Layer 2 of a small transformer language model trained on English Wikipedia (11 layers, counted from 0, width 96).
A neuron's activation on a vector x is squared ReLU(weights . x), where the dot is the dot product.

Input weights of the MLP neurons that the questions are about. A number n stands for (n - 500) times 0.0027.
n7: 401 603 449 469 749 584 351 187 448 313 521 534 416 733 118 438 432 511 405 441 537 620 517 243 600 514 613 662 574 603 521 509 529 644 315 377 214 512 576 297 431 360 629 496 402 301 355 425 460 325 659 556 529 451 401 532 346 668 662 533 410 543 453 357 310 442 617 372 444 466 524 542 680 571 377 557 499 660 503 689 552 647 235 350 383 594 462 687 461 347 429 644 534 546 501 611
n12: 489 555 459 714 374 493 453 501 552 405 405 467 736 629 408 680 431 466 470 411 609 445 282 461 595 357 725 503 591 442 419 579 552 561 513 529 543 531 356 438 425 465 499 293 439 525 469 528 624 509 635 584 580 333 468 437 697 590 578 520 528 549 571 661 307 539 628 508 379 539 289 587 482 480 499 625 437 591 613 701 465 514 209 471 423 483 603 569 544 357 428 590 320 428 457 537
n25: 482 394 361 514 409 493 374 485 720 624 574 437 451 489 281 466 519 609 456 559 572 404 482 216 560 442 488 592 681 645 498 649 520 380 366 750 503 624 525 494 393 474 284 479 623 581 435 431 544 640 395 461 403 545 578 558 332 794 478 463 560 632 452 492 578 311 486 519 370 568 609 652 302 615 559 379 410 546 550 584 710 664 548 288 609 409 481 793 369 512 605 630 482 708 500 495
n30: 378 598 157 531 572 376 599 571 294 194 605 569 669 770 487 463 622 262 419 474 443 528 673 593 627 649 449 515 361 646 313 357 667 619 494 547 452 630 511 599 413 842 716 512 190 437 551 495 413 578 436 422 401 514 632 537 608 775 186 197 210 529 265 365 770 511 461 527 600 496 303 489 473 196 478 656 469 372 512 557 439 746 545 341 493 532 400 312 441 423 346 289 512 460 369 395
n43: 375 485 509 565 580 310 547 323 649 396 408 609 411 756 569 471 603 414 519 599 456 575 350 577 583 564 656 736 178 365 463 627 260 493 562 596 389 535 595 554 366 498 450 479 460 710 871 690 510 339 386 459 511 453 574 450 668 428 459 500 423 497 514 622 531 577 307 417 417 733 454 348 501 386 288 233 368 576 296 443 508 403 567 363 666 519 571 601 260 512 705 595 490 648 451 502
n58: 738 432 346 560 640 531 265 471 314 465 602 577 549 359 518 753 468 427 582 590 221 494 432 483 350 309 518 405 549 466 674 469 335 461 442 454 374 619 444 456 474 387 470 310 827 535 668 442 468 842 409 660 565 799 379 473 526 381 481 265 495 288 582 336 452 355 404 406 447 399 868 262 386 354 818 649 634 481 239 481 333 509 622 448 549 480 527 547 438 394 414 414 722 537 531 360
n59: 338 508 576 420 751 402 543 238 661 178 401 570 565 699 479 474 475 512 314 380 514 530 176 643 747 493 398 281 358 441 541 622 491 421 528 562 300 451 742 431 654 627 646 609 432 449 504 467 483 610 372 287 455 451 557 421 289 414 452 536 399 415 263 658 234 524 514 632 497 612 322 326 637 415 580 232 513 510 549 693 618 626 541 446 698 324 483 627 436 384 531 575 397 447 688 340
n67: 710 592 444 398 771 358 688 535 575 591 299 536 421 543 444 425 405 465 224 521 446 447 316 541 488 743 555 441 486 394 682 663 644 493 811 425 369 212 454 562 394 616 637 335 343 529 336 472 835 422 514 457 220 472 127 681 334 655 474 595 432 638 417 381 399 635 653 631 581 582 235 594 514 506 546 547 308 550 617 429 542 493 796 386 230 615 524 709 451 557 656 506 480 450 472 473
n75: 462 645 312 135 352 257 416 879 537 436 468 531 398 276 551 685 674 547 634 754 418 532 554 470 512 356 315 532 387 454 867 408 444 711 592 435 116 588 583 829 308 620 385 367 614 189 587 260 534 560 284 524 430 507 637 516 520 696 382 435 469 543 657 523 515 705 383 743 662 550 595 517 791 421 312 513 602 263 717 412 528 506 631 566 488 614 488 675 376 629 748 361 499 669 693 484
n76: 397 391 289 562 598 310 347 699 481 451 268 405 512 408 471 621 535 681 486 624 489 498 593 496 454 498 473 480 539 520 772 496 550 534 329 464 148 585 463 460 505 499 463 553 393 618 614 602 547 559 482 416 474 366 637 255 510 562 471 471 534 512 401 540 560 599 443 612 502 271 535 758 708 554 443 319 433 349 445 411 194 371 548 568 477 374 503 559 436 467 458 355 590 491 376 313
n79: 446 313 549 658 481 417 538 657 428 815 203 405 484 388 535 427 518 669 344 373 506 513 415 535 438 556 370 420 549 599 544 659 667 407 669 484 450 406 234 368 531 727 400 610 280 747 645 723 449 502 485 377 511 339 349 411 410 559 428 823 452 599 581 551 450 340 790 440 388 309 643 611 566 618 503 227 736 595 456 317 498 373 749 647 607 425 848 678 504 502 632 427 397 466 393 430
n82: 371 571 611 545 555 338 391 259 474 394 365 639 553 500 509 578 423 498 389 357 389 784 516 608 472 614 561 556 348 450 476 439 484 221 465 558 343 594 597 663 340 493 592 467 529 533 626 675 479 532 338 576 692 594 246 456 524 362 510 581 569 547 398 677 419 705 499 560 209 709 531 491 531 468 367 396 534 556 557 539 537 466 638 292 505 509 511 655 517 646 281 685 415 583 312 371
n94: 441 593 460 540 470 246 456 418 497 393 453 405 621 651 437 509 464 457 407 645 469 415 236 408 368 213 494 660 626 363 355 608 585 534 546 625 642 625 580 623 351 343 569 483 582 654 678 560 542 451 620 174 493 553 591 470 480 488 399 534 587 524 612 536 436 524 622 429 584 509 365 630 524 388 588 567 494 538 664 517 561 408 447 298 425 326 368 339 579 326 791 611 354 351 572 442
n100: 697 472 629 493 509 442 425 599 689 481 418 546 286 452 347 764 630 403 597 543 321 415 524 475 571 585 556 422 384 609 446 374 553 638 615 421 397 667 485 506 640 483 271 388 329 473 429 373 678 451 696 563 595 645 398 731 431 275 433 487 520 490 561 609 468 521 564 598 430 486 592 425 603 661 191 536 452 238 719 534 318 484 363 393 529 549 398 512 683 570 638 679 625 534 342 513
n116: 580 281 439 465 375 451 496 422 642 553 422 588 560 639 413 685 510 557 375 376 304 458 504 538 745 610 275 592 481 515 350 595 373 614 539 469 320 555 538 410 797 517 628 573 432 469 374 594 477 705 536 664 305 525 445 223 469 479 590 572 692 728 503 557 309 575 789 393 393 387 790 437 565 340 533 508 700 485 544 395 256 502 446 341 573 324 488 835 391 237 542 720 525 568 679 636
n127: 541 285 524 411 526 520 509 477 428 538 506 629 429 523 456 408 653 512 331 391 320 548 455 356 371 748 373 393 405 439 370 712 595 641 582 434 378 495 540 791 208 530 418 457 498 593 255 414 288 349 621 452 513 341 326 516 494 470 570 472 494 368 426 549 637 400 503 565 394 688 518 365 398 409 397 581 487 458 351 562 479 558 540 318 336 551 528 565 468 394 282 585 547 656 394 435
n135: 677 324 661 701 366 377 288 317 547 464 589 546 326 438 373 469 387 610 476 621 506 361 299 391 658 516 692 325 371 548 342 519 516 648 527 521 480 568 564 452 653 471 457 356 538 482 385 502 501 549 439 698 508 404 302 414 493 625 693 486 608 717 601 286 528 530 760 681 496 330 556 324 412 790 656 523 478 391 682 583 573 375 621 589 478 786 428 568 519 446 313 650 463 531 597 753
n141: 514 377 531 700 634 428 526 573 417 520 399 396 539 335 536 457 491 396 518 483 535 521 552 326 371 523 489 375 363 471 571 589 491 497 481 384 503 497 512 511 704 511 442 558 599 422 329 456 760 498 344 512 421 475 524 690 415 351 423 457 630 549 513 449 295 543 351 543 609 659 672 486 222 416 244 476 634 556 542 450 628 311 383 527 549 594 520 622 421 548 638 564 546 457 500 419
n158: 174 360 436 436 628 365 446 715 340 395 350 415 693 404 601 732 359 685 545 315 519 251 365 707 604 664 547 278 572 415 570 434 705 511 498 190 201 468 317 485 582 591 558 521 652 412 443 738 209 359 264 669 333 420 412 370 333 930 550 640 439 656 353 581 513 645 491 365 373 585 425 248 394 521 512 510 631 608 602 508 588 339 678 499 498 479 327 382 280 444 571 425 504 404 402 581
n160: 378 563 427 609 389 310 488 570 625 506 338 426 449 719 470 520 412 385 429 458 417 883 502 620 644 481 541 655 371 548 455 467 653 322 584 541 426 563 370 377 452 660 394 439 606 401 686 552 648 651 461 613 389 672 531 470 511 449 596 442 652 510 707 416 408 602 419 550 300 977 404 500 651 352 654 431 364 782 287 266 474 589 417 439 611 464 653 683 366 681 604 535 440 567 635 674
n171: 268 516 632 542 513 486 317 460 698 243 406 514 309 664 377 509 476 491 503 461 428 541 363 562 542 375 660 604 471 644 438 472 636 440 491 565 505 626 473 640 396 494 493 529 541 398 435 490 520 544 483 615 581 494 631 428 442 564 539 321 483 437 346 550 504 459 642 567 488 514 540 387 493 517 347 231 345 435 422 575 315 461 573 543 644 441 637 627 275 356 477 625 586 519 514 346
n173: 868 544 569 555 760 345 538 494 661 592 769 453 463 272 781 423 557 315 563 681 509 660 530 389 319 331 607 490 533 345 522 637 443 499 422 615 540 564 594 687 471 435 634 524 404 799 568 318 696 445 598 461 455 347 387 442 340 583 354 649 627 551 459 609 387 444 480 810 635 337 315 540 509 313 503 343 632 496 531 696 555 634 703 657 386 522 241 648 767 718 491 541 746 453 763 495
n174: 586 628 475 499 454 698 567 565 424 287 452 758 590 592 703 394 344 578 387 243 690 552 501 492 680 581 502 278 442 610 547 536 557 747 620 293 706 593 409 644 470 501 575 389 332 429 427 563 563 502 253 365 290 600 652 717 444 538 438 465 555 641 605 467 431 511 288 568 670 724 345 542 629 387 537 761 578 490 534 546 484 639 437 360 345 571 501 474 523 597 541 249 429 721 334 659
n185: 440 511 394 381 459 607 420 554 522 380 377 638 416 477 545 513 487 630 728 320 470 601 599 443 455 793 468 333 501 448 344 516 404 393 637 618 467 523 312 417 493 500 630 491 679 456 599 522 454 602 593 476 554 552 670 504 311 377 370 287 483 397 410 484 531 473 457 310 534 582 429 512 415 557 398 536 579 627 628 521 648 614 606 424 547 466 433 368 459 698 648 584 412 592 392 505
n190: 766 396 408 558 626 467 465 353 503 798 528 519 348 740 728 423 76 169 243 456 727 78 565 143 391 390 443 308 404 572 517 567 666 324 654 264 670 472 152 397 631 128 160 321 719 614 636 584 412 741 726 340 562 334 432 566 505 503 702 766 450 716 484 414 541 340 670 439 420 504 733 402 604 441 431 657 661 443 845 349 288 477 464 313 566 622 155 788 431 203 601 532 368 663 177 306
n191: 520 635 230 502 573 587 382 631 273 668 246 401 571 647 386 319 389 419 511 499 350 682 583 347 279 552 560 578 641 258 753 392 501 647 452 501 291 594 595 678 291 645 426 426 419 421 646 344 472 280 373 358 594 501 496 704 441 557 293 499 377 567 437 626 433 669 653 544 548 471 422 634 672 432 409 683 424 569 225 488 366 526 612 481 287 303 543 663 462 568 562 351 548 510 506 727

Each question shows a token from some text and the vector x that enters the MLP there. A number n stands for (n - 500) times 0.0087.

" was": 314 559 654 453 398 496 528 414 545 516 430 406 487 376 446 542 618 390 547 663 491 482 579 536 661 550 468 530 519 552 494 408 447 509 443 530 595 238 587 353 481 331 346 562 494 356 497 515 481 421 411 438 578 410 570 407 572 454 765 830 122 523 455 342 547 438 448 593 590 630 772 625 655 389 572 725 406 417 543 674 418 654 550 636 498 445 477 417 421 774 593 462 479 367 552 434
Which neuron lights up most? n75

".": 395 695 569 508 225 633 609 524 408 562 406 541 647 416 497 441 586 403 419 604 405 465 542 668 644 581 473 623 483 458 613 399 467 589 406 540 573 206 599 357 537 426 294 550 472 507 449 586 413 382 497 496 658 463 418 451 573 357 704 480 293 466 519 458 680 283 532 610 614 570 803 677 537 432 605 645 420 581 437 569 511 638 497 534 590 541 355 333 528 739 472 565 713 322 633 421
Which neuron lights up most? n58

" ar": 376 567 636 556 438 587 680 435 493 550 480 575 568 314 426 376 500 599 313 259 430 566 552 579 526 489 261 542 801 462 494 440 487 515 413 475 791 332 545 316 579 419 366 288 486 374 378 559 415 290 571 459 689 457 531 495 523 481 569 534 272 529 450 397 727 388 606 671 611 534 758 639 599 394 586 568 370 569 502 710 467 476 600 574 541 541 481 431 449 632 596 602 577 351 521 487
The two highest activations, in order: n79, n7

"er": 414 612 587 553 364 465 665 555 473 610 450 517 544 397 606 463 510 543 480 498 298 481 530 641 630 737 457 697 578 485 507 344 516 531 400 530 610 243 518 446 554 376 263 495 417 451 480 681 385 329 460 372 580 443 597 281 501 492 592 604 213 573 432 430 691 404 377 618 646 378 710 534 565 349 659 582 420 555 498 677 383 564 564 728 449 456 430 459 444 694 629 556 613 350 658 350
The three highest activations, in order: n79, n76, n158

" (": 290 617 593 486 366 551 582 388 592 528 506 549 500 370 479 529 437 506 435 585 410 448 613 577 507 580 478 642 524 604 502 446 330 371 514 558 663 443 558 276 456 403 357 546 464 573 426 529 550 234 453 499 627 262 546 465 636 493 721 552 195 690 364 376 518 566 465 581 685 503 836 433 604 386 560 586 352 672 463 582 421 503 571 598 478 321 238 390 625 677 512 519 494 318 555 429
The most active neuron and its activation: n43, at about 0.18

"\n": 379 531 716 450 424 556 584 473 550 441 363 436 582 362 403 514 562 404 402 507 496 490 595 697 620 601 482 596 570 588 449 491 460 499 427 606 628 357 597 304 423 388 333 652 531 526 433 524 482 376 402 437 630 395 401 536 569 493 693 359 219 570 562 446 562 291 292 573 680 439 693 577 588 482 612 858 309 529 562 616 354 583 583 624 505 334 304 527 446 794 502 515 508 402 575 470
Which neuron lights up most? n30

"ir": 395 580 744 557 469 490 687 434 581 608 422 456 657 509 627 479 521 477 382 487 364 550 524 570 640 531 437 542 650 468 603 306 444 434 537 536 575 348 655 342 569 346 227 498 482 281 519 567 455 365 412 400 645 469 556 467 474 438 563 626 186 525 469 424 690 497 452 694 671 493 722 622 467 411 661 468 432 504 550 843 376 499 453 588 482 489 485 476 480 637 449 627 475 216 561 347
Which neuron lights up most? n59

" in N": 306 505 651 503 489 519 543 293 466 516 426 615 563 189 442 434 536 376 341 477 560 545 619 533 668 510 563 617 524 476 613 432 481 453 460 559 609 350 611 317 509 493 258 476 556 504 298 413 552 384 465 387 552 435 488 421 556 469 652 628 241 580 627 385 587 585 474 512 599 583 829 488 440 429 471 491 273 570 609 708 267 645 501 722 520 587 432 402 471 648 665 577 601 327 440 410
The three highest activations, in order: n141, n7, n100

"ed": 499 642 543 519 406 553 464 476 428 495 517 537 585 484 567 495 648 516 578 572 470 418 552 660 590 737 485 610 515 464 475 274 403 551 344 573 580 184 550 360 415 248 344 537 476 532 441 524 450 366 414 431 670 439 517 267 527 369 628 636 299 595 453 475 624 356 443 481 682 478 708 626 556 317 619 620 434 500 541 663 270 507 482 695 396 359 425 396 360 746 507 619 501 323 611 392
Which neuron lights up most? n76

" b": 406 565 560 649 526 569 572 369 353 599 601 740 484 276 540 577 404 500 554 518 449 472 634 562 653 612 368 588 615 436 517 423 464 587 351 551 710 387 593 323 555 405 323 479 573 434 397 445 465 310 490 449 588 437 413 480 537 374 669 492 269 520 493 617 624 563 522 571 738 485 815 591 614 322 713 457 342 561 672 774 476 594 583 535 394 378 438 465 451 587 598 597 644 496 490 305
The three highest activations, in order: n58, n173, n190

" hold": 381 632 528 591 301 518 446 255 527 487 520 539 481 358 442 449 527 407 479 483 387 448 570 673 564 588 359 456 626 494 463 472 400 498 400 650 570 205 652 232 438 368 205 528 467 506 418 463 406 387 472 441 684 464 504 457 477 328 821 566 280 642 623 488 514 508 406 568 628 577 713 560 536 301 580 700 392 529 525 666 464 544 524 602 387 348 410 370 490 709 510 489 544 387 555 472
Which neuron lights up most? n7

"ark": 447 542 631 708 406 607 561 356 520 528 379 558 571 420 474 641 557 438 484 523 466 462 606 559 510 538 546 497 649 448 573 314 341 396 425 553 560 173 590 236 432 298 270 498 431 345 383 558 318 390 437 393 720 500 524 271 440 374 629 597 423 546 546 465 679 422 470 467 569 516 655 472 489 297 597 532 433 599 573 720 357 547 571 542 500 419 443 367 454 721 557 725 654 419 578 324
The two highest activations, in order: n58, n82

"),": 322 585 451 579 332 451 562 430 529 452 379 454 490 328 430 517 508 461 346 639 515 470 593 677 587 710 427 607 500 545 665 491 458 545 450 504 679 326 586 417 447 368 382 521 529 556 324 592 469 354 498 509 621 344 446 372 578 386 703 562 157 450 498 503 577 490 419 585 657 433 766 702 563 296 508 711 401 449 519 673 304 589 590 610 487 402 373 477 410 694 514 523 552 363 677 321
The two highest activations, in order: n76, n75

"1": 437 581 725 524 436 406 436 539 372 581 516 502 507 342 548 538 536 432 443 500 418 516 563 623 649 613 382 747 492 483 509 384 398 345 390 548 633 257 657 349 497 398 322 649 517 411 250 562 390 357 447 454 632 409 437 439 585 394 785 540 290 469 379 432 476 409 576 468 600 606 679 624 475 455 659 602 376 470 393 814 324 418 526 609 451 416 315 480 576 608 493 638 581 436 656 382
The three highest activations, in order: n82, n7, n127

" many": 539 556 500 544 366 502 636 300 481 525 334 508 534 379 429 443 459 486 408 472 505 500 453 549 616 707 427 597 694 493 579 480 391 448 479 641 669 211 598 236 487 484 257 465 617 461 314 465 468 254 447 386 596 506 502 354 531 490 775 600 334 417 522 503 542 508 419 514 688 576 744 673 430 363 512 773 374 466 464 603 425 562 609 685 438 478 417 386 435 681 388 489 434 363 617 485
The most active neuron and its activation: n67, at about 0.72

" are": 359 581 632 600 304 464 619 309 530 645 405 526 540 407 416 525 634 492 464 586 565 386 522 503 594 687 396 573 542 601 550 446 504 555 426 496 587 298 617 437 403 383 416 561 631 440 418 503 415 412 420 436 560 420 456 338 489 413 725 670 201 496 554 434 538 362 552 597 599 578 825 627 584 399 493 740 284 423 497 666 438 657 605 659 355 420 361 403 414 818 508 495 530 384 512 492
The most active neuron and its activation: n127, at about 1.9

"ung": 357 513 656 563 470 588 565 407 538 607 480 460 583 456 583 534 575 511 461 494 416 645 594 633 621 695 413 603 559 459 607 292 397 462 428 600 589 286 571 277 462 372 196 503 444 415 455 563 425 480 456 383 589 436 479 398 552 343 741 597 263 555 487 445 658 588 391 506 640 528 569 486 480 304 628 548 605 514 587 745 299 577 503 686 487 417 448 362 471 709 525 679 515 305 689 295
The most active neuron and its activation: n59, at about 2.4

"4": 332 587 639 571 430 466 543 469 491 601 400 415 529 386 591 506 506 454 478 540 343 489 488 593 610 713 358 822 576 479 480 337 446 388 392 591 576 239 560 341 549 402 277 566 534 475 320 514 473 285 385 487 768 458 508 406 640 429 782 537 309 551 465 405 606 418 491 466 607 628 650 547 609 410 622 596 334 399 402 754 421 431 567 634 429 501 364 427 567 650 565 566 644 452 584 425
Which neuron lights up most? n43

" w": 315 601 565 643 344 512 523 371 475 703 447 669 560 367 326 562 448 502 579 440 410 369 638 572 685 592 502 601 663 466 549 477 345 471 476 561 699 374 609 385 448 393 354 459 478 373 534 425 551 457 536 462 512 377 471 539 552 447 779 606 250 490 412 617 588 498 426 606 627 633 729 559 536 352 636 509 279 488 632 732 320 676 576 400 477 461 335 374 548 696 320 587 662 455 513 494
The most active neuron and its activation: n82, at about 2.9

" to ": 460 598 683 593 478 577 512 532 499 542 486 463 528 348 467 482 386 509 365 592 375 482 579 562 674 528 297 552 595 552 529 339 274 529 558 509 785 261 597 237 504 405 396 581 590 517 425 496 522 290 420 350 625 343 489 438 577 397 623 533 255 557 388 471 481 448 423 585 596 532 812 632 606 521 518 574 343 431 473 598 251 537 424 607 596 462 397 323 419 713 512 637 445 281 505 425
Which neuron lights up most? n100

"ele": 453 588 634 551 286 647 662 420 525 543 616 288 579 461 713 631 578 554 424 470 304 552 590 625 478 599 384 459 547 534 494 390 583 525 458 513 729 381 537 466 531 475 303 451 593 425 421 595 479 227 462 411 648 487 432 425 578 412 565 720 272 654 372 500 682 330 505 444 551 653 644 593 591 335 540 627 366 472 475 563 321 617 574 654 487 502 406 389 567 758 556 680 602 502 706 423
The two highest activations, in order: n173, n127

" other": 549 519 573 583 351 500 609 345 550 532 312 435 543 447 456 419 453 601 409 512 464 497 607 544 559 595 514 515 593 443 500 403 381 479 444 582 719 221 663 152 499 418 213 464 587 397 432 559 423 214 414 439 659 479 566 230 563 506 663 568 358 546 471 469 524 386 465 488 705 611 724 623 569 404 578 691 351 460 480 711 451 562 570 659 447 521 429 322 478 676 487 519 500 376 500 404
Which neuron lights up most? n135

"The": 447 510 645 558 456 586 598 447 475 490 376 528 517 325 441 520 494 470 444 637 612 549 524 631 599 604 395 686 526 568 451 451 478 457 397 566 694 405 625 407 459 413 289 431 483 293 287 649 501 336 368 356 655 356 436 270 519 472 609 527 336 475 493 510 680 368 466 501 568 616 793 638 543 422 642 684 200 514 567 569 331 606 597 608 548 373 393 471 447 770 601 493 571 311 519 372
Which neuron lights up most? n171

"arri": 532 680 603 554 323 598 630 326 494 582 461 443 591 429 425 639 642 581 538 567 498 504 629 592 652 563 492 607 679 540 642 336 318 572 422 542 569 188 602 255 400 279 339 420 525 521 423 661 374 285 453 414 597 426 456 460 614 429 619 709 316 532 486 456 714 422 388 525 484 560 674 452 417 347 595 556 434 471 515 682 352 551 645 414 402 406 442 449 390 625 573 609 624 358 638 468
The most active neuron and its activation: n43, at about 1.6

"row": 451 573 591 636 337 678 460 429 525 629 428 521 576 449 559 570 545 614 522 455 365 501 555 749 552 556 413 566 704 442 368 188 435 522 380 616 607 249 441 303 530 290 308 377 528 398 358 514 394 369 532 395 602 457 543 297 499 360 755 621 359 538 628 411 649 392 353 576 588 557 599 458 387 361 533 562 392 563 445 582 371 542 587 529 564 411 382 288 466 673 424 507 570 451 680 388
Which neuron lights up most? n58

" about ": 468 589 665 636 505 600 498 461 454 548 455 502 498 399 560 471 396 576 402 488 408 552 609 581 674 520 266 551 554 549 597 358 296 572 491 480 664 294 594 145 520 472 404 578 679 550 458 479 528 279 439 394 569 379 522 417 586 402 653 503 320 562 366 435 546 362 447 573 649 631 814 558 630 461 516 710 463 397 476 635 266 586 523 583 471 501 479 349 519 805 549 495 539 309 541 380
The two highest activations, in order: n58, n174

"b": 473 560 634 532 508 523 548 478 489 606 549 514 580 398 550 589 578 504 439 586 405 537 627 660 627 703 369 671 577 477 433 279 461 634 470 560 682 303 544 406 565 320 241 548 557 375 384 525 412 393 466 448 561 467 360 486 402 387 667 571 304 582 540 432 690 572 494 579 608 448 676 639 578 282 706 341 327 570 562 796 350 605 447 566 425 392 488 462 509 553 571 591 623 300 648 266
Which neuron lights up most? n173

" with": 411 691 625 560 347 523 522 513 538 461 445 484 601 335 431 397 490 390 431 629 530 452 608 561 596 634 477 549 548 549 530 487 407 471 463 499 658 227 555 330 514 298 309 512 482 442 424 519 430 364 445 379 588 384 504 187 664 434 631 646 226 513 605 512 513 462 397 589 647 664 745 643 546 401 572 726 311 463 570 625 346 509 613 688 523 448 334 458 446 729 533 520 556 379 481 318
Which neuron lights up most? n190

" took": 451 644 520 556 349 438 396 398 529 447 522 502 551 293 463 401 475 464 475 414 505 531 555 610 574 535 487 495 633 546 514 458 326 576 453 516 570 200 540 176 571 265 201 449 489 455 458 507 440 419 434 444 528 472 513 324 517 435 619 647 410 653 644 519 544 358 429 549 718 667 721 633 641 314 546 800 420 533 548 737 323 643 526 606 499 457 471 408 407 712 613 443 559 430 494 545
The three highest activations, in order: n174, n190, n7

" of": 451 620 607 478 427 591 580 487 497 397 388 529 613 398 504 516 500 413 484 706 472 494 565 581 651 645 550 618 590 471 417 427 492 507 429 583 651 217 564 274 508 343 276 518 531 469 239 445 561 327 464 362 657 268 488 255 561 415 638 626 311 540 572 525 588 387 387 443 568 587 781 586 559 361 542 658 319 462 548 676 397 510 578 598 541 450 409 436 452 752 563 669 549 342 557 426
Which neuron lights up most? n12

", p": 357 539 469 687 456 564 578 381 576 509 464 579 571 306 379 522 540 290 449 508 587 543 578 636 579 486 257 618 663 493 489 466 454 533 461 524 712 402 567 396 440 420 289 537 569 436 284 449 418 317 549 457 618 439 467 514 550 362 722 518 194 616 523 511 498 573 436 594 661 531 891 646 591 431 557 472 296 484 521 740 419 452 602 647 533 471 349 329 504 529 656 547 459 368 454 385
Which neuron lights up most? n190

" lines": 388 670 625 608 293 561 555 404 489 574 447 449 607 303 566 533 509 416 443 441 493 553 583 593 587 670 475 546 640 617 475 380 366 447 394 501 599 211 632 296 490 390 232 643 529 393 467 495 495 387 518 451 570 462 484 282 557 350 727 505 312 612 413 538 613 454 431 561 571 624 745 475 612 294 594 685 381 348 545 745 416 660 647 599 394 467 419 369 400 600 497 498 593 388 461 435
Which neuron lights up most? n82

"\n\n": 334 514 678 547 402 545 542 526 549 499 389 383 543 279 373 560 506 410 413 469 490 391 530 636 631 574 434 638 522 507 446 447 463 492 486 605 657 302 600 281 499 384 360 646 521 543 491 547 410 311 406 327 640 375 396 534 506 473 682 392 252 643 481 427 572 386 342 595 702 455 743 500 680 512 496 786 345 514 461 599 320 512 614 637 539 348 431 581 356 783 417 550 538 425 626 504
The three highest activations, in order: n76, n79, n191

" sp": 435 504 459 661 379 564 602 471 635 488 574 769 464 278 328 589 552 457 470 441 331 372 559 607 567 449 274 632 775 429 459 521 345 412 417 560 731 347 558 251 463 280 241 388 422 428 473 518 451 372 533 388 431 506 498 608 479 548 626 638 435 666 600 632 503 479 395 552 539 583 728 619 410 500 605 453 271 514 490 726 378 610 509 521 493 465 344 402 546 640 422 521 558 400 433 523
The most active neuron and its activation: n25, at about 29

" t": 391 583 642 800 553 499 550 484 541 511 480 719 590 284 525 510 565 482 439 375 471 431 626 462 656 568 388 573 606 418 422 497 320 462 428 499 638 297 566 292 340 330 274 445 575 445 397 553 385 347 600 519 497 508 461 559 542 369 595 524 211 683 569 550 567 504 494 543 663 508 751 704 586 345 606 457 289 541 573 713 300 451 542 613 478 450 485 402 454 665 403 405 536 349 499 419
The three highest activations, in order: n12, n190, n76

"p": 414 613 511 641 414 581 685 481 531 530 456 613 603 455 474 528 531 438 523 565 370 416 569 673 617 618 372 633 529 535 391 286 564 510 430 529 679 279 455 411 486 474 261 568 631 328 335 599 349 313 498 427 553 503 461 315 426 401 588 483 338 614 557 419 587 460 412 586 461 484 773 536 507 400 620 398 332 457 450 796 273 599 598 647 455 413 277 406 520 687 567 519 564 272 619 396
The most active neuron and its activation: n30, at about 1.1

" of p": 499 582 527 648 502 578 621 384 487 477 441 592 660 281 373 488 473 359 421 499 542 523 577 602 628 559 348 593 683 417 395 469 391 588 407 551 770 337 503 394 471 385 274 563 566 440 310 461 489 372 575 467 615 355 429 481 549 400 651 515 282 616 585 531 598 529 429 586 585 696 885 635 579 398 613 500 266 544 526 736 344 499 607 637 545 491 343 333 446 559 619 497 458 379 473 435
Which neuron lights up most? n190

"oon": 449 613 608 485 277 545 549 482 488 486 417 472 604 403 596 612 525 535 484 468 378 431 546 530 611 622 450 592 657 513 659 275 353 488 421 541 544 265 614 296 443 429 268 553 504 383 368 655 456 388 453 379 521 396 493 353 506 343 711 533 370 522 419 420 730 487 465 539 690 448 596 424 469 338 617 624 484 422 625 670 240 571 657 565 441 309 365 410 399 756 553 535 515 325 711 421
The three highest activations, in order: n158, n76, n75

" v": 301 632 554 529 496 675 502 402 492 518 476 607 550 303 373 509 549 517 395 369 475 459 518 576 518 531 369 666 740 373 524 489 358 324 442 539 796 320 542 275 532 342 411 525 527 397 357 492 396 284 535 530 568 386 468 505 729 437 579 542 297 560 535 565 595 541 339 528 499 466 663 655 526 441 648 396 280 447 586 731 220 536 539 460 524 618 414 369 378 568 574 625 575 464 528 297
The two highest activations, in order: n7, n171

" nar": 433 607 565 592 431 704 616 368 570 503 471 588 532 330 606 489 481 491 394 461 422 403 688 596 559 590 358 470 632 652 485 576 471 434 362 423 657 344 519 278 502 488 281 474 440 434 593 550 379 227 445 407 587 491 509 611 469 535 598 648 371 492 499 612 611 430 480 663 734 569 701 751 606 309 624 690 544 547 511 844 437 522 635 523 440 584 445 333 482 708 495 468 623 357 530 496
The most active neuron and its activation: n174, at about 28